Layer 2 of a small transformer language model trained on English Wikipedia (14 layers, counted from 0, width 64).
A neuron's activation on a vector x is GELU(weights . x), where the dot is the dot product.
The model reads these tokens: " could" " continue" " with" " a" " replacement" " member" "." "\n" "\n" "==" "In" " band" " Avenue" "==" "\n" "After" " one" " year" " from" " split" " up" " of" " Pop" "!," " Jamie" " joined" " in" " 2006" " the" " boy" " band" " Avenue"

The vector x that enters this layer's MLP at each token. A number n stands for n times 0.041.
0 " could": -3 5 -23 16 -4 19 0 0 9 -5 -4 -25 -20 -1 45 -27 -13 14 -20 -18 22 30 75 -4 31 23 14 -19 -1 6 36 -17 -35 -13 16 9 4 -1 -18 17 18 9 1 29 -49 -20 -39 -35 -31 35 -13 -26 5 22 29 -4 -36 19 -5 -30 -3 3 8 4
1 " continue": 10 15 -29 8 -33 4 -12 2 32 -3 -21 -10 -6 -14 28 -37 -18 -6 0 2 38 41 61 -15 63 4 15 -23 -11 -2 39 -40 -20 12 4 12 3 -8 -22 -17 2 8 11 19 -33 -10 -34 -26 -1 38 -5 -23 -10 18 27 -9 -12 34 -23 -32 -3 3 23 0
2 " with": 27 6 -36 -4 -9 4 -5 -5 17 -1 -2 -21 -14 0 23 -21 -19 -15 -43 -17 34 3 53 9 32 10 6 -23 -19 -27 60 -31 -33 2 -16 35 3 1 -9 17 55 14 8 10 -12 -17 -38 -33 -9 29 -15 -14 12 46 22 -11 -13 19 -7 -22 -13 -13 14 22
3 " a": 19 -11 -32 -7 27 -18 5 -39 27 0 10 -9 4 6 24 -21 -18 -13 -31 -20 39 38 74 -2 40 11 -3 18 -28 -45 56 -25 -43 14 -25 -16 -6 -2 -15 12 6 2 3 3 -28 -10 -45 -13 -6 21 -4 12 -1 18 36 -2 -1 8 -15 -13 7 7 9 21
4 " replacement": 17 32 -63 23 -25 -10 -16 -19 24 18 -15 -8 -5 -10 29 -22 -21 -5 -16 -7 56 20 42 -8 32 18 12 -42 -24 -16 44 -8 -29 -4 -5 5 15 29 -1 17 14 22 8 15 -16 3 -32 -26 -1 25 -24 -34 6 26 30 -8 -7 0 -17 -36 -13 -1 -14 21
5 " member": 7 31 -59 38 -13 -18 -35 -7 27 -1 -13 12 3 -14 23 -13 -29 15 -11 -5 45 26 26 -5 26 34 31 -13 -14 -21 36 -20 -11 -2 4 5 11 24 1 -4 40 8 11 1 -31 2 -20 -27 -2 53 -19 -40 3 21 23 -15 -25 -8 -5 -21 -28 -29 -33 27
6 ".": 21 25 -51 -11 3 -10 -11 5 38 -28 -20 -3 -4 -19 28 -22 -20 -11 -24 -5 42 37 33 -8 23 8 25 -25 1 -1 52 -22 -36 7 -11 -3 -22 -25 -17 2 61 21 47 -7 -34 2 4 -16 1 31 -22 11 6 31 4 -15 -10 3 3 -15 -8 -10 -32 15
7 "\n": -7 31 -21 14 12 -26 -20 5 9 5 5 6 5 -3 12 -19 -34 -16 -20 -29 25 28 37 19 28 29 -5 -39 -3 -1 60 -25 -56 2 -19 0 1 -48 17 23 52 -4 21 17 -33 2 3 -12 10 26 -4 16 -7 29 23 -27 1 -7 -23 -35 4 -2 3 -12
8 "\n": -9 31 -19 16 12 -26 -19 5 11 6 4 5 4 -2 9 -15 -36 -16 -19 -30 21 28 33 20 30 30 -5 -43 -3 -2 59 -24 -54 3 -19 1 -1 -48 19 23 54 -2 20 15 -32 1 6 -9 13 25 -6 16 -8 29 23 -27 2 -7 -23 -34 3 -3 0 -15
9 "==": 12 30 -45 5 29 -13 -22 -4 -5 -8 9 -2 -31 3 22 -17 -16 1 -20 -36 7 30 8 0 10 17 9 -24 -37 -3 73 -35 -37 1 13 3 -3 -18 -3 -4 47 -7 34 -18 -8 -3 -14 0 23 31 -4 -5 -27 56 -4 -20 -4 3 -36 21 0 17 2 21
10 "In": 11 -10 -41 25 10 -3 -27 -7 -17 2 -20 -7 -12 -2 17 -8 -25 0 -8 -35 3 48 8 45 81 -14 -14 -31 1 -23 36 -35 -23 12 -4 15 -10 7 -22 -20 54 15 13 14 -7 -29 -13 9 -24 6 -12 -15 2 51 5 0 0 9 -20 15 3 6 21 -7
11 " band": 1 20 -65 37 -15 29 -45 -15 39 -15 8 -23 -8 -22 18 -12 -4 4 -12 26 33 37 50 -1 26 26 21 -6 -34 -21 22 -23 -9 6 12 16 -4 -5 35 -3 8 5 13 16 -27 7 -30 -1 15 22 5 -22 -2 17 27 -5 -34 -16 -41 -14 -7 -29 9 -27
12 " Avenue": 13 18 -66 35 -18 9 15 -22 36 12 -27 3 -6 -1 17 -14 -4 -10 -9 -24 59 15 34 22 48 0 22 -11 -31 -22 8 20 -14 -17 -18 18 -22 -1 -28 -12 10 8 37 -5 -19 10 -28 11 -6 34 -27 -2 -16 33 18 -23 10 -17 -41 -7 26 -22 10 -14
13 "==": 9 31 -43 4 27 -9 -21 -7 -11 -10 9 -3 -29 2 19 -21 -14 3 -22 -38 6 34 9 -1 13 19 11 -18 -38 0 71 -34 -35 -1 17 4 -4 -18 -2 -7 43 -6 37 -22 -2 -2 -13 -2 28 26 -1 -6 -30 56 -4 -21 4 0 -40 21 0 16 0 18
14 "\n": -15 28 -12 17 14 -26 -15 3 3 6 0 9 8 -3 2 -15 -35 -15 -19 -33 20 31 32 20 29 30 -7 -34 -4 7 59 -18 -55 2 -15 3 -3 -47 21 27 57 1 20 10 -28 -2 10 -10 22 12 -4 17 -15 28 25 -30 14 -11 -26 -33 4 -8 -2 -23
15 "After": 10 -3 12 14 8 36 -25 -17 -3 16 -31 -2 -5 -12 14 -9 -26 -12 -5 -28 18 48 22 22 61 -5 19 -41 -11 -2 23 -37 2 28 -14 32 4 9 -24 -4 46 25 19 29 -18 -43 -31 -11 -11 5 11 -19 -18 29 -16 -25 -12 14 -19 -13 -24 21 22 -20
16 " one": 4 9 -30 28 5 -16 -13 -23 25 14 -1 0 -2 -11 15 -25 -15 5 -15 -8 24 52 59 -22 47 45 -8 13 -3 -29 25 -20 -38 16 -43 -6 10 27 -2 -23 7 19 -6 11 -13 -15 -14 -25 41 -5 4 -24 1 29 16 -9 15 -35 -41 9 -18 5 -30 9
17 " year": -9 15 -36 29 -17 34 -33 -16 30 7 -2 22 -6 -42 9 -22 -26 15 20 -22 15 47 59 10 63 11 21 -8 -20 0 36 -8 -27 -24 -4 25 -19 -3 -6 0 14 38 4 4 -30 2 1 -5 14 15 -13 10 -11 14 3 -26 -10 -28 -28 0 3 -19 -10 -30
18 " from": -15 -3 -29 9 -2 3 4 -24 13 -9 -28 -7 -16 -27 16 -1 -3 19 -9 -15 40 27 8 -20 62 5 -17 -6 -12 -33 32 -18 -20 3 -10 40 8 9 7 -10 93 15 -2 4 -26 -28 -20 -14 -15 28 10 -8 -22 42 0 -9 9 20 -31 -19 11 -15 9 -6
19 " split": -3 19 -43 57 -17 -6 3 -22 13 16 -6 -26 4 -32 0 -7 -23 -11 3 -61 35 44 46 -4 32 12 -23 -29 -19 -6 18 11 -33 16 13 6 34 4 -12 -39 30 2 -18 16 -11 -21 -7 -14 20 -9 -13 -25 34 18 8 -2 31 6 -30 23 -16 12 0 -5
20 " up": 15 12 -10 39 -32 -6 -20 -18 16 -16 -7 -11 -3 -12 7 6 -19 7 -14 -22 33 -3 52 -7 86 14 11 -29 -22 -18 11 -47 -22 13 -17 25 -17 22 -28 -10 23 21 11 -9 -31 -14 -36 -21 9 11 -4 6 18 42 10 -1 27 10 -31 7 -1 4 8 -11
21 " of": -11 7 -40 10 -5 28 28 -21 2 -19 -18 -24 -12 -11 0 -4 -42 7 -23 -25 43 16 18 -22 29 14 -10 7 9 -45 57 -12 -17 14 -7 37 -11 -16 5 -10 86 3 -13 11 -2 -21 -37 -6 12 18 -11 -10 -8 33 17 -16 9 12 -23 -2 15 -2 28 -16
22 " Pop": 1 13 -85 40 5 6 4 -30 1 -23 -19 -10 -38 11 -13 -20 -7 16 -7 -28 15 35 17 -17 40 12 23 27 -34 -8 8 9 -21 7 44 -5 -2 -8 22 -21 43 10 2 -4 -8 22 -4 -31 22 10 0 -16 -8 39 22 -7 13 -10 -47 -21 8 -8 12 5
23 "!,": 10 -4 -48 13 1 21 11 -15 19 -1 8 -25 -3 16 10 -24 -12 -14 -44 -3 55 30 20 6 38 6 -24 -19 -24 -21 53 -33 -20 2 2 38 -14 -10 15 -6 39 15 71 2 -42 -1 -29 -11 17 6 -14 -3 4 23 -10 15 3 -8 -20 -11 12 -24 -24 -19
24 " Jamie": 6 29 -95 -35 10 40 -18 -13 27 -4 -12 20 -14 10 8 4 -5 10 -26 -16 23 36 16 6 22 28 17 1 -3 -15 11 25 -26 10 -28 23 -22 13 25 3 8 13 39 23 -15 -33 -28 -4 9 8 6 -14 4 2 32 -17 3 -38 2 -38 -7 -29 -9 0
25 " joined": -16 15 -6 27 -22 4 -22 -26 19 8 -23 -32 -24 -7 -8 -14 -27 27 -16 -20 47 40 31 4 47 0 9 -42 -13 -11 47 10 -3 10 -18 50 14 23 7 -11 45 1 0 0 -3 -14 -39 -20 -18 39 6 -18 7 29 -8 -9 13 13 -29 -7 -21 -17 11 -20
26 " in": -11 -12 -36 13 -7 8 -2 -11 4 6 -15 -4 4 -12 14 -2 -15 7 -21 -28 30 26 16 22 65 -6 -5 -2 -14 -48 58 -38 -2 0 -25 38 -11 -15 -12 -17 73 9 5 -5 -18 -28 -21 -3 -13 23 -26 7 -24 40 24 -10 8 -6 -18 28 19 -9 15 -9
27 " 2006": 4 5 -35 -11 20 -5 0 -42 40 18 -1 -9 15 -4 3 -18 -22 15 -7 -38 44 15 28 5 48 -25 14 -23 -15 8 35 25 -16 -29 26 18 -1 6 19 2 -5 31 1 0 -24 2 -34 -2 9 11 -24 33 -15 45 -2 -44 21 -15 -32 -20 -11 -23 -14 7
28 " the": -12 12 -22 17 55 -18 10 -48 16 17 4 2 4 -5 26 -40 -16 0 -1 -20 38 40 30 -22 24 22 -9 21 2 -75 37 1 -12 4 3 34 -16 1 -1 -3 40 3 -20 -17 -15 -21 -26 -11 2 5 -7 18 -27 21 20 -16 24 -5 -42 -11 -5 -9 -20 5
29 " boy": -24 44 -42 36 -5 15 -46 7 3 20 -3 -25 3 5 -4 -28 -4 20 -20 1 18 23 41 -3 40 27 15 13 -51 -17 1 -41 -18 11 -8 4 -45 32 0 21 9 36 31 22 2 15 -18 -24 6 8 -13 -30 -7 2 30 -11 10 -1 -23 -14 -9 4 -10 -30
30 " band": -10 19 -66 38 -14 34 -47 -18 37 -11 9 -25 -5 -26 11 -9 3 9 -8 22 32 40 44 -1 24 30 24 -1 -36 -22 15 -17 1 9 11 12 -4 -1 42 -1 9 8 10 13 -24 6 -27 -4 20 17 5 -24 -7 15 22 -6 -28 -20 -44 -6 -12 -32 12 -33
31 " Avenue": 6 17 -68 36 -15 14 15 -23 34 14 -27 2 -2 -3 10 -11 2 -7 -8 -31 59 17 29 22 47 2 24 -9 -31 -23 1 28 -5 -14 -20 15 -22 1 -22 -7 10 9 36 -9 -19 10 -27 9 -4 29 -27 -4 -19 33 12 -26 19 -19 -44 0 25 -25 12 -19

Each question shows the input weights of one neuron of the MLP. A number n stands for n times 0.0072.

n29: 5 -25 -4 26 -19 -6 -5 -20 -12 -25 7 34 -22 18 22 -9 -25 15 -3 -35 -6 -24 -19 -63 71 11 66 -21 6 -47 -3 6 9 -3 -13 -4 -9 10 17 -2 -49 -48 42 20 40 16 41 -38 -22 10 -26 59 34 -13 20 -14 -13 9 3 3 -50 45 -9 -4
Which token does this neuron like most? 20 " up"

n112: 11 -49 13 8 -64 -9 -13 34 14 -23 7 16 60 -24 28 -20 -9 16 26 -3 4 12 0 -24 -6 -26 -52 -23 -22 28 -38 -9 -9 9 15 34 -29 33 -9 46 -8 -32 2 -2 13 17 -9 -2 -3 47 26 -36 -27 9 7 -10 5 47 -10 -23 -8 23 -22 -1
Which token does this neuron like most? 1 " continue"

n21: -47 14 58 -40 -13 26 9 8 -4 -4 -20 -4 6 45 -1 -23 28 -9 24 -24 7 2 19 -5 -32 -10 -8 10 -31 10 -15 -20 -13 36 11 23 -1 -15 -23 -11 2 15 -24 19 -21 20 4 2 -53 12 24 -10 11 22 27 35 -6 -23 16 -26 -3 -8 1 10
On which three tokens does it fire most, strongest first? 0 " could", 1 " continue", 15 "After"

n164: 17 9 -17 -8 -17 11 -6 -6 26 -26 12 -4 70 27 -16 -5 22 19 21 -12 -11 -20 -10 13 -9 -29 -28 -7 -10 -3 -33 0 -11 -7 -25 27 20 11 -13 16 -7 -5 -15 -21 15 -18 -14 38 -1 -32 -24 5 -27 9 16 7 6 14 -29 -21 -26 5 -17 1
On which three tokens does it fire most, strongest first? 27 " 2006", 31 " Avenue", 12 " Avenue"

n158: -11 8 6 2 -11 4 -39 2 6 -7 26 28 10 13 19 -11 -16 -5 -21 29 -12 14 -18 -23 -36 -18 23 -1 -8 -29 40 -23 5 56 45 24 -24 9 25 -23 -33 11 -36 -17 5 -15 22 -6 -3 23 -20 -3 21 -11 26 43 -41 -5 22 -34 -5 -25 19 9
Which token does this neuron like most? 11 " band"

n47: 1 -12 -6 30 21 23 26 29 -34 -6 -4 -21 16 -4 -12 43 -25 -19 13 7 34 39 4 6 4 36 -29 -36 -43 39 -21 41 0 -42 28 -27 14 46 -34 -11 -2 -8 -23 -15 14 15 12 -22 -6 25 6 30 7 0 -14 12 -35 -24 32 -18 -23 20 -10 -36
On which token does it fire most, and how strongly? 19 " split", at about 1.4

n168: -16 7 -10 -15 -36 19 6 19 -22 -27 7 -1 -7 24 -39 -24 1 36 8 7 -4 43 -6 12 2 -34 -34 -12 -8 35 6 7 8 2 23 33 28 -16 -47 -12 -1 -3 -31 -4 8 -11 -4 -5 -14 16 -8 -48 21 -2 13 2 30 72 32 -11 -12 9 -1 -35
On which token does it fire most, and how strongly? 25 " joined", at about 2

n50: 12 14 9 -46 -19 28 3 31 -31 18 14 2 11 -8 25 -40 -22 43 3 18 16 29 -17 -14 -24 -16 14 2 5 -45 -75 14 -9 15 -15 -16 43 -24 22 18 -21 -1 16 -4 -29 49 -10 -52 -19 40 18 9 2 -13 -16 -37 22 -20 -45 2 9 -7 55 4
Which token does this neuron like most? 30 " band"

n106: -15 -37 -28 -9 26 29 -39 17 1 -7 -3 -3 7 -28 95 6 24 -39 36 11 13 -57 -19 25 12 -18 31 0 -15 13 -23 -21 -30 -12 -1 -34 24 48 6 22 -17 3 31 -1 -8 27 52 -3 10 17 -6 15 1 -2 21 -42 22 4 -26 -22 -33 25 -4 11
Which token does this neuron like most? 4 " replacement"

n139: -1 -13 -64 -21 -19 13 19 49 -34 -38 19 -27 -23 -11 35 14 12 7 -7 33 24 3 -8 7 -12 25 21 37 27 4 -56 2 12 -1 -18 -2 -5 -3 28 26 32 -12 27 -39 0 1 -43 4 -60 27 27 60 46 -13 -37 -18 -1 -51 -38 23 13 48 9 16
Which token does this neuron like most? 24 " Jamie"

n151: -25 -16 5 -12 -26 -17 18 11 16 -20 -16 -13 35 -5 -9 17 -6 20 -10 12 17 43 12 3 -47 5 10 -45 23 2 -18 -9 22 -22 23 14 5 3 8 24 -37 -5 -15 -2 4 52 -47 -34 -39 7 -30 -4 -21 16 20 15 -33 -24 -15 -6 51 34 17 12
On which three tokens does it fire most, strongest first? 0 " could", 4 " replacement", 1 " continue"

n149: -22 -16 -17 -11 -25 -21 41 6 -10 12 -7 -42 -1 22 -4 9 4 -4 8 -1 14 -2 -12 -13 14 1 36 -6 16 23 23 -17 -14 11 2 19 0 2 -24 13 -36 15 17 41 -6 12 18 17 -15 -1 0 -10 -19 7 19 23 3 -6 -31 10 -50 -17 -7 3
On which three tokens does it fire most, strongest first? 1 " continue", 4 " replacement", 0 " could"

n190: -19 12 19 -29 26 0 16 20 -39 -4 3 -37 9 72 0 3 44 2 36 -3 -13 -27 -31 -16 54 -22 39 6 1 33 19 10 -55 -60 -30 1 -30 -2 -13 19 15 -47 11 27 9 23 -29 -13 4 0 6 -3 -2 -44 10 26 55 19 -21 13 -19 8 -34 15
Its two highest activations, in order, are on tokens 29 " boy", 13 "=="

n35: -12 16 -46 10 -3 -46 80 -3 -25 -8 -28 -39 10 25 -34 2 -17 -10 2 4 -12 -57 24 -11 30 11 22 28 26 24 32 4 1 33 -13 -1 -7 -10 -16 -11 -11 9 -1 -18 -10 32 25 1 -47 -60 26 4 23 19 4 -18 42 -14 -8 18 -54 20 -6 -14
Its two highest activations, in order, are on tokens 22 " Pop", 19 " split"

n95: -19 9 9 -23 1 34 -2 -13 10 30 -17 18 37 16 -25 -8 -14 3 -8 10 -8 -19 -6 11 9 -39 -5 8 -26 -3 28 -2 -33 4 25 -20 28 9 -14 -21 -26 7 17 11 -62 12 56 2 19 -2 22 -22 0 10 -4 15 7 3 47 15 -23 -43 12 -25
On which three tokens does it fire most, strongest first? 23 "!,", 17 " year", 27 " 2006"

n44: 31 24 8 -19 3 -12 19 1 -58 4 0 -11 38 -39 -27 -42 -12 -19 20 7 16 -14 -17 -18 26 -25 14 8 -1 -23 -7 8 -7 -16 6 17 17 19 -7 18 6 -30 12 -52 23 -13 -5 40 9 -11 -43 43 37 -8 12 28 5 -11 32 12 -17 -30 4 0
Its two highest activations, in order, are on tokens 28 " the", 27 " 2006"

n63: 10 -29 5 14 -12 -3 10 -4 3 -27 -1 1 26 1 -10 -2 10 -20 3 20 8 -23 -7 -7 -31 5 -12 29 37 -18 -36 -19 -29 30 25 38 30 -1 8 -27 -20 16 7 -13 -13 6 42 58 -20 -22 -26 36 -19 27 33 3 -7 15 -10 -16 -20 -34 -17 -7
Which token does this neuron like most? 28 " the"

n34: -5 -24 -27 -21 13 -11 18 -21 29 25 26 -11 -11 16 -19 35 4 -48 0 -13 -59 11 -34 19 23 6 -19 6 9 19 -8 -60 -36 -37 -28 38 -12 19 -9 -17 -12 -30 -6 -10 -49 -19 69 62 39 -9 -16 30 -2 -24 15 46 -7 65 -8 -15 8 -16 10 32
Which token does this neuron like most? 10 "In"

n173: 35 37 10 24 -28 -25 -17 -9 -5 -9 -48 45 14 -9 -14 19 5 -1 3 27 37 -10 -11 -21 -11 -34 -4 23 14 -38 10 -2 -35 25 -16 -3 19 19 9 28 -53 24 10 7 -10 15 6 -10 15 25 -18 0 -1 -2 -6 -29 -42 0 9 11 35 -40 -6 10
On which three tokens does it fire most, strongest first? 5 " member", 4 " replacement", 12 " Avenue"

n129: 1 -4 -5 0 7 -6 -6 -23 -57 -39 29 -25 -16 44 8 -22 5 -8 13 11 40 12 -10 -6 14 8 -14 -14 20 -35 -4 -37 -10 1 26 24 26 -10 9 -40 -41 -25 2 37 28 6 36 -1 20 -7 -28 5 -22 8 1 0 6 -23 10 15 -46 41 5 11
On which token does it fire most, and how strongly? 13 "==", at about 1.1

n165: -6 18 -18 -38 -12 31 26 -10 -21 -10 27 -20 -23 -20 5 -13 -24 -19 19 50 0 -14 40 27 25 7 -23 -31 -8 6 -12 17 13 39 49 -11 -31 -4 -4 2 19 -55 41 -15 7 -57 37 -13 34 28 41 -4 -18 -9 -31 -22 43 -3 9 3 21 -22 9 9
On which three tokens does it fire most, strongest first? 23 "!,", 13 "==", 24 " Jamie"

n183: 11 -29 -2 33 -1 -13 -21 43 -9 3 38 -23 9 -41 -7 7 27 25 -29 23 -29 9 -34 32 2 22 -14 -8 -17 24 -8 46 18 37 -25 -12 -24 31 4 9 -9 -4 22 5 19 10 -12 29 8 16 -45 12 16 -28 10 -6 -35 -1 26 -37 -10 -22 -31 -28
Which token does this neuron like most? 29 " boy"

n120: -39 18 -39 52 -6 34 -8 28 11 22 -15 -3 -7 6 19 19 3 -39 -38 -13 -9 -11 -10 21 43 -15 -1 -7 60 -31 -49 0 3 -10 -1 -22 46 29 6 20 -8 -49 -1 -10 -22 4 -28 19 -6 10 0 48 10 8 -5 0 -19 22 9 -42 11 -12 -80 19
On which token does it fire most, and how strongly? 5 " member", at about 1.7

n62: -55 23 -59 35 2 -23 42 16 20 27 17 -35 -7 30 -1 22 -23 -44 -24 18 -12 -22 -3 14 -6 -12 -1 43 33 -2 67 17 29 1 -32 -14 -18 13 -33 -30 7 2 22 18 5 16 -4 52 -53 -18 7 2 9 13 0 10 -31 -8 -10 -19 -49 -14 5 28
On which token does it fire most, and how strongly? 12 " Avenue", at about 1.5

n154: 25 -26 20 15 -1 -20 7 15 17 -7 29 -16 -2 2 15 -29 -5 5 -2 -8 -16 1 4 -19 -4 7 1 -3 -36 -5 -6 -9 5 16 22 -14 -34 31 -12 -8 -10 -23 -33 36 35 -5 16 0 -1 17 -25 -10 -20 -3 21 15 -16 3 -22 -10 17 31 -26 13
Its two highest activations, in order, are on tokens 29 " boy", 3 " a"

n20: -23 -30 -11 -27 -61 -9 5 4 -29 10 -5 26 -8 26 -5 -1 -24 -6 0 -29 4 4 36 18 -2 52 -72 -37 -5 -9 -22 36 34 -12 38 -24 -5 8 26 25 34 -48 25 4 -1 -18 -17 17 0 38 4 -9 13 9 27 -26 9 14 5 44 -40 3 -5 28
On which token does it fire most, and how strongly? 19 " split", at about 1.8

n36: -9 -11 3 -4 13 14 -10 17 4 -28 -29 -7 6 -5 29 -29 8 42 18 -21 4 -20 23 -26 -9 -18 43 -4 37 -7 1 -46 -17 17 -9 26 14 -23 -18 20 -35 -7 9 10 24 29 4 -12 -32 -27 3 -16 -17 16 10 39 29 -13 -33 -19 6 -36 13 28
Which token does this neuron like most? 1 " continue"

n32: 9 -20 -3 -28 -8 33 2 9 -9 -10 13 35 -28 -28 -12 -12 -24 44 -2 25 23 -21 29 13 -30 -4 35 20 4 -19 -8 7 10 29 -10 6 16 -16 -9 25 0 -31 21 21 -9 -21 -14 -25 -8 35 9 42 0 -51 -6 1 -30 -35 10 9 0 -4 -25 7
On which token does it fire most, and how strongly? 24 " Jamie", at about 1.5

n28: 24 2 3 -32 -18 1 28 -5 9 -6 18 -16 -10 -16 -4 -34 3 -2 4 1 13 7 -12 14 -4 11 14 -4 10 10 5 -31 -22 -11 13 16 -8 -1 7 29 -32 -9 1 26 -6 6 14 10 -7 38 -16 4 -2 -2 10 16 14 -6 -26 0 0 -35 -2 12
Which token does this neuron like most? 1 " continue"

n117: 19 12 1 -2 -20 22 -7 31 -18 6 9 -11 26 20 12 -23 8 -53 -33 27 8 3 -8 2 -15 15 -49 8 23 -13 -9 -12 -24 -1 25 -35 37 3 -42 4 5 16 -13 13 26 18 -1 -10 4 40 -26 7 14 18 9 1 -16 13 -4 -8 -1 -9 -13 -29
Which token does this neuron like most? 2 " with"

n161: -13 -16 -2 6 -47 -78 6 4 5 33 35 10 24 -16 28 25 16 12 -26 29 -43 -12 -28 14 18 -40 19 -44 13 9 3 -44 17 26 22 -14 13 32 5 40 -9 -24 -15 4 -4 -43 -19 19 -10 53 -9 -23 24 -19 -4 -19 -29 7 -9 3 18 -19 6 0
Which token does this neuron like most? 5 " member"

n38: 21 -16 -9 31 -15 5 23 44 -2 -25 -47 0 23 -19 5 -23 -27 -9 -25 67 -49 22 14 -6 -12 -13 -31 -15 1 -37 29 32 12 12 45 -1 41 2 -25 4 -12 20 18 -4 62 -27 -23 -5 1 32 -2 20 -10 14 5 30 13 16 -9 -50 26 -15 5 -52
On which token does it fire most, and how strongly? 1 " continue", at about 1.6

n98: 54 5 -7 -18 -86 -7 -35 16 6 12 4 35 30 10 -1 -7 54 -11 36 13 0 9 45 1 21 9 -41 -14 -8 27 1 26 14 -1 32 -20 -11 -5 -9 27 -29 7 9 -7 -12 -43 -14 -15 4 30 -1 -57 -2 -27 -28 -25 8 31 70 14 -48 -21 1 -1
On which token does it fire most, and how strongly? 1 " continue", at about 2.1

n30: -32 -23 47 4 -14 -38 28 7 -21 1 2 -6 -6 13 5 -37 -12 1 38 9 -10 25 -4 -25 13 16 4 35 -17 -5 16 -25 -14 -3 32 -3 -9 -24 0 -1 -15 4 -15 -15 37 -8 25 11 -16 16 -4 -16 -3 -16 42 -30 32 -10 44 -4 -40 -6 -20 -16
On which token does it fire most, and how strongly? 28 " the", at about 0.72

n58: 3 8 22 -9 3 61 34 -51 -14 27 -36 -7 -20 13 -20 12 -9 -13 30 -7 8 29 -37 -4 -5 5 -14 37 24 35 -2 -26 -26 -46 -2 40 20 -10 -15 9 -7 5 -24 -35 11 23 64 13 -19 -41 -13 -5 17 6 50 4 -18 -38 -2 37 -19 -14 -4 -4
On which token does it fire most, and how strongly? 17 " year", at about 0.27

n160: 38 -9 45 -44 12 -19 8 -44 0 -4 -24 -3 1 -6 6 -5 -8 -5 7 -30 12 11 -11 32 -5 -10 -26 16 -6 5 -22 -35 -34 23 20 12 -9 10 -14 18 -10 10 -12 8 -27 0 -6 -5 38 8 12 -28 1 7 49 -1 -6 47 -3 13 21 -12 -34 14
Which token does this neuron like most? 3 " a"

n45: 13 18 23 -8 -2 5 13 -5 -13 -14 -24 11 -1 -29 -2 26 -51 2 -4 7 -28 17 -8 -20 4 18 -14 32 -24 -2 -2 -32 -19 -18 4 32 35 -8 -26 22 -50 2 18 -15 -10 28 48 -6 -9 -13 -30 37 23 -7 22 0 58 4 12 25 -27 -21 -19 -25
Which token does this neuron like most? 17 " year"

n128: 29 -14 -32 13 34 18 -1 14 -23 -21 39 -2 16 27 37 -30 0 -13 16 22 1 -19 10 -11 -32 15 -27 42 -2 34 13 -36 -12 -35 -41 23 4 7 -27 -14 -17 4 -50 3 6 8 -16 -29 -7 1 -5 43 -34 -6 1 14 -3 -6 15 -5 13 -3 1 22
On which three tokens does it fire most, strongest first? 3 " a", 28 " the", 0 " could"

n118: 2 -39 -21 14 -31 -14 0 17 11 -7 27 -17 38 17 -25 60 -35 -15 44 23 77 -7 7 32 -14 12 -24 -14 52 29 -4 -13 -22 2 -17 -8 -17 4 0 4 -29 -45 -18 16 5 17 12 -18 12 7 -36 -12 -16 -13 -10 11 -15 14 -11 20 -19 -18 -16 23
On which three tokens does it fire most, strongest first? 5 " member", 19 " split", 4 " replacement"

n127: 23 -51 -2 -37 -6 37 -18 8 24 28 27 34 34 58 11 -40 -19 56 -17 -18 3 7 -5 -14 -21 -30 -19 4 -20 47 -23 11 -27 -21 22 1 45 -13 2 19 -42 -20 14 -27 23 -9 -34 70 -25 61 -23 9 -52 1 3 -34 14 17 -6 -21 -37 -2 15 -5
Which token does this neuron like most? 27 " 2006"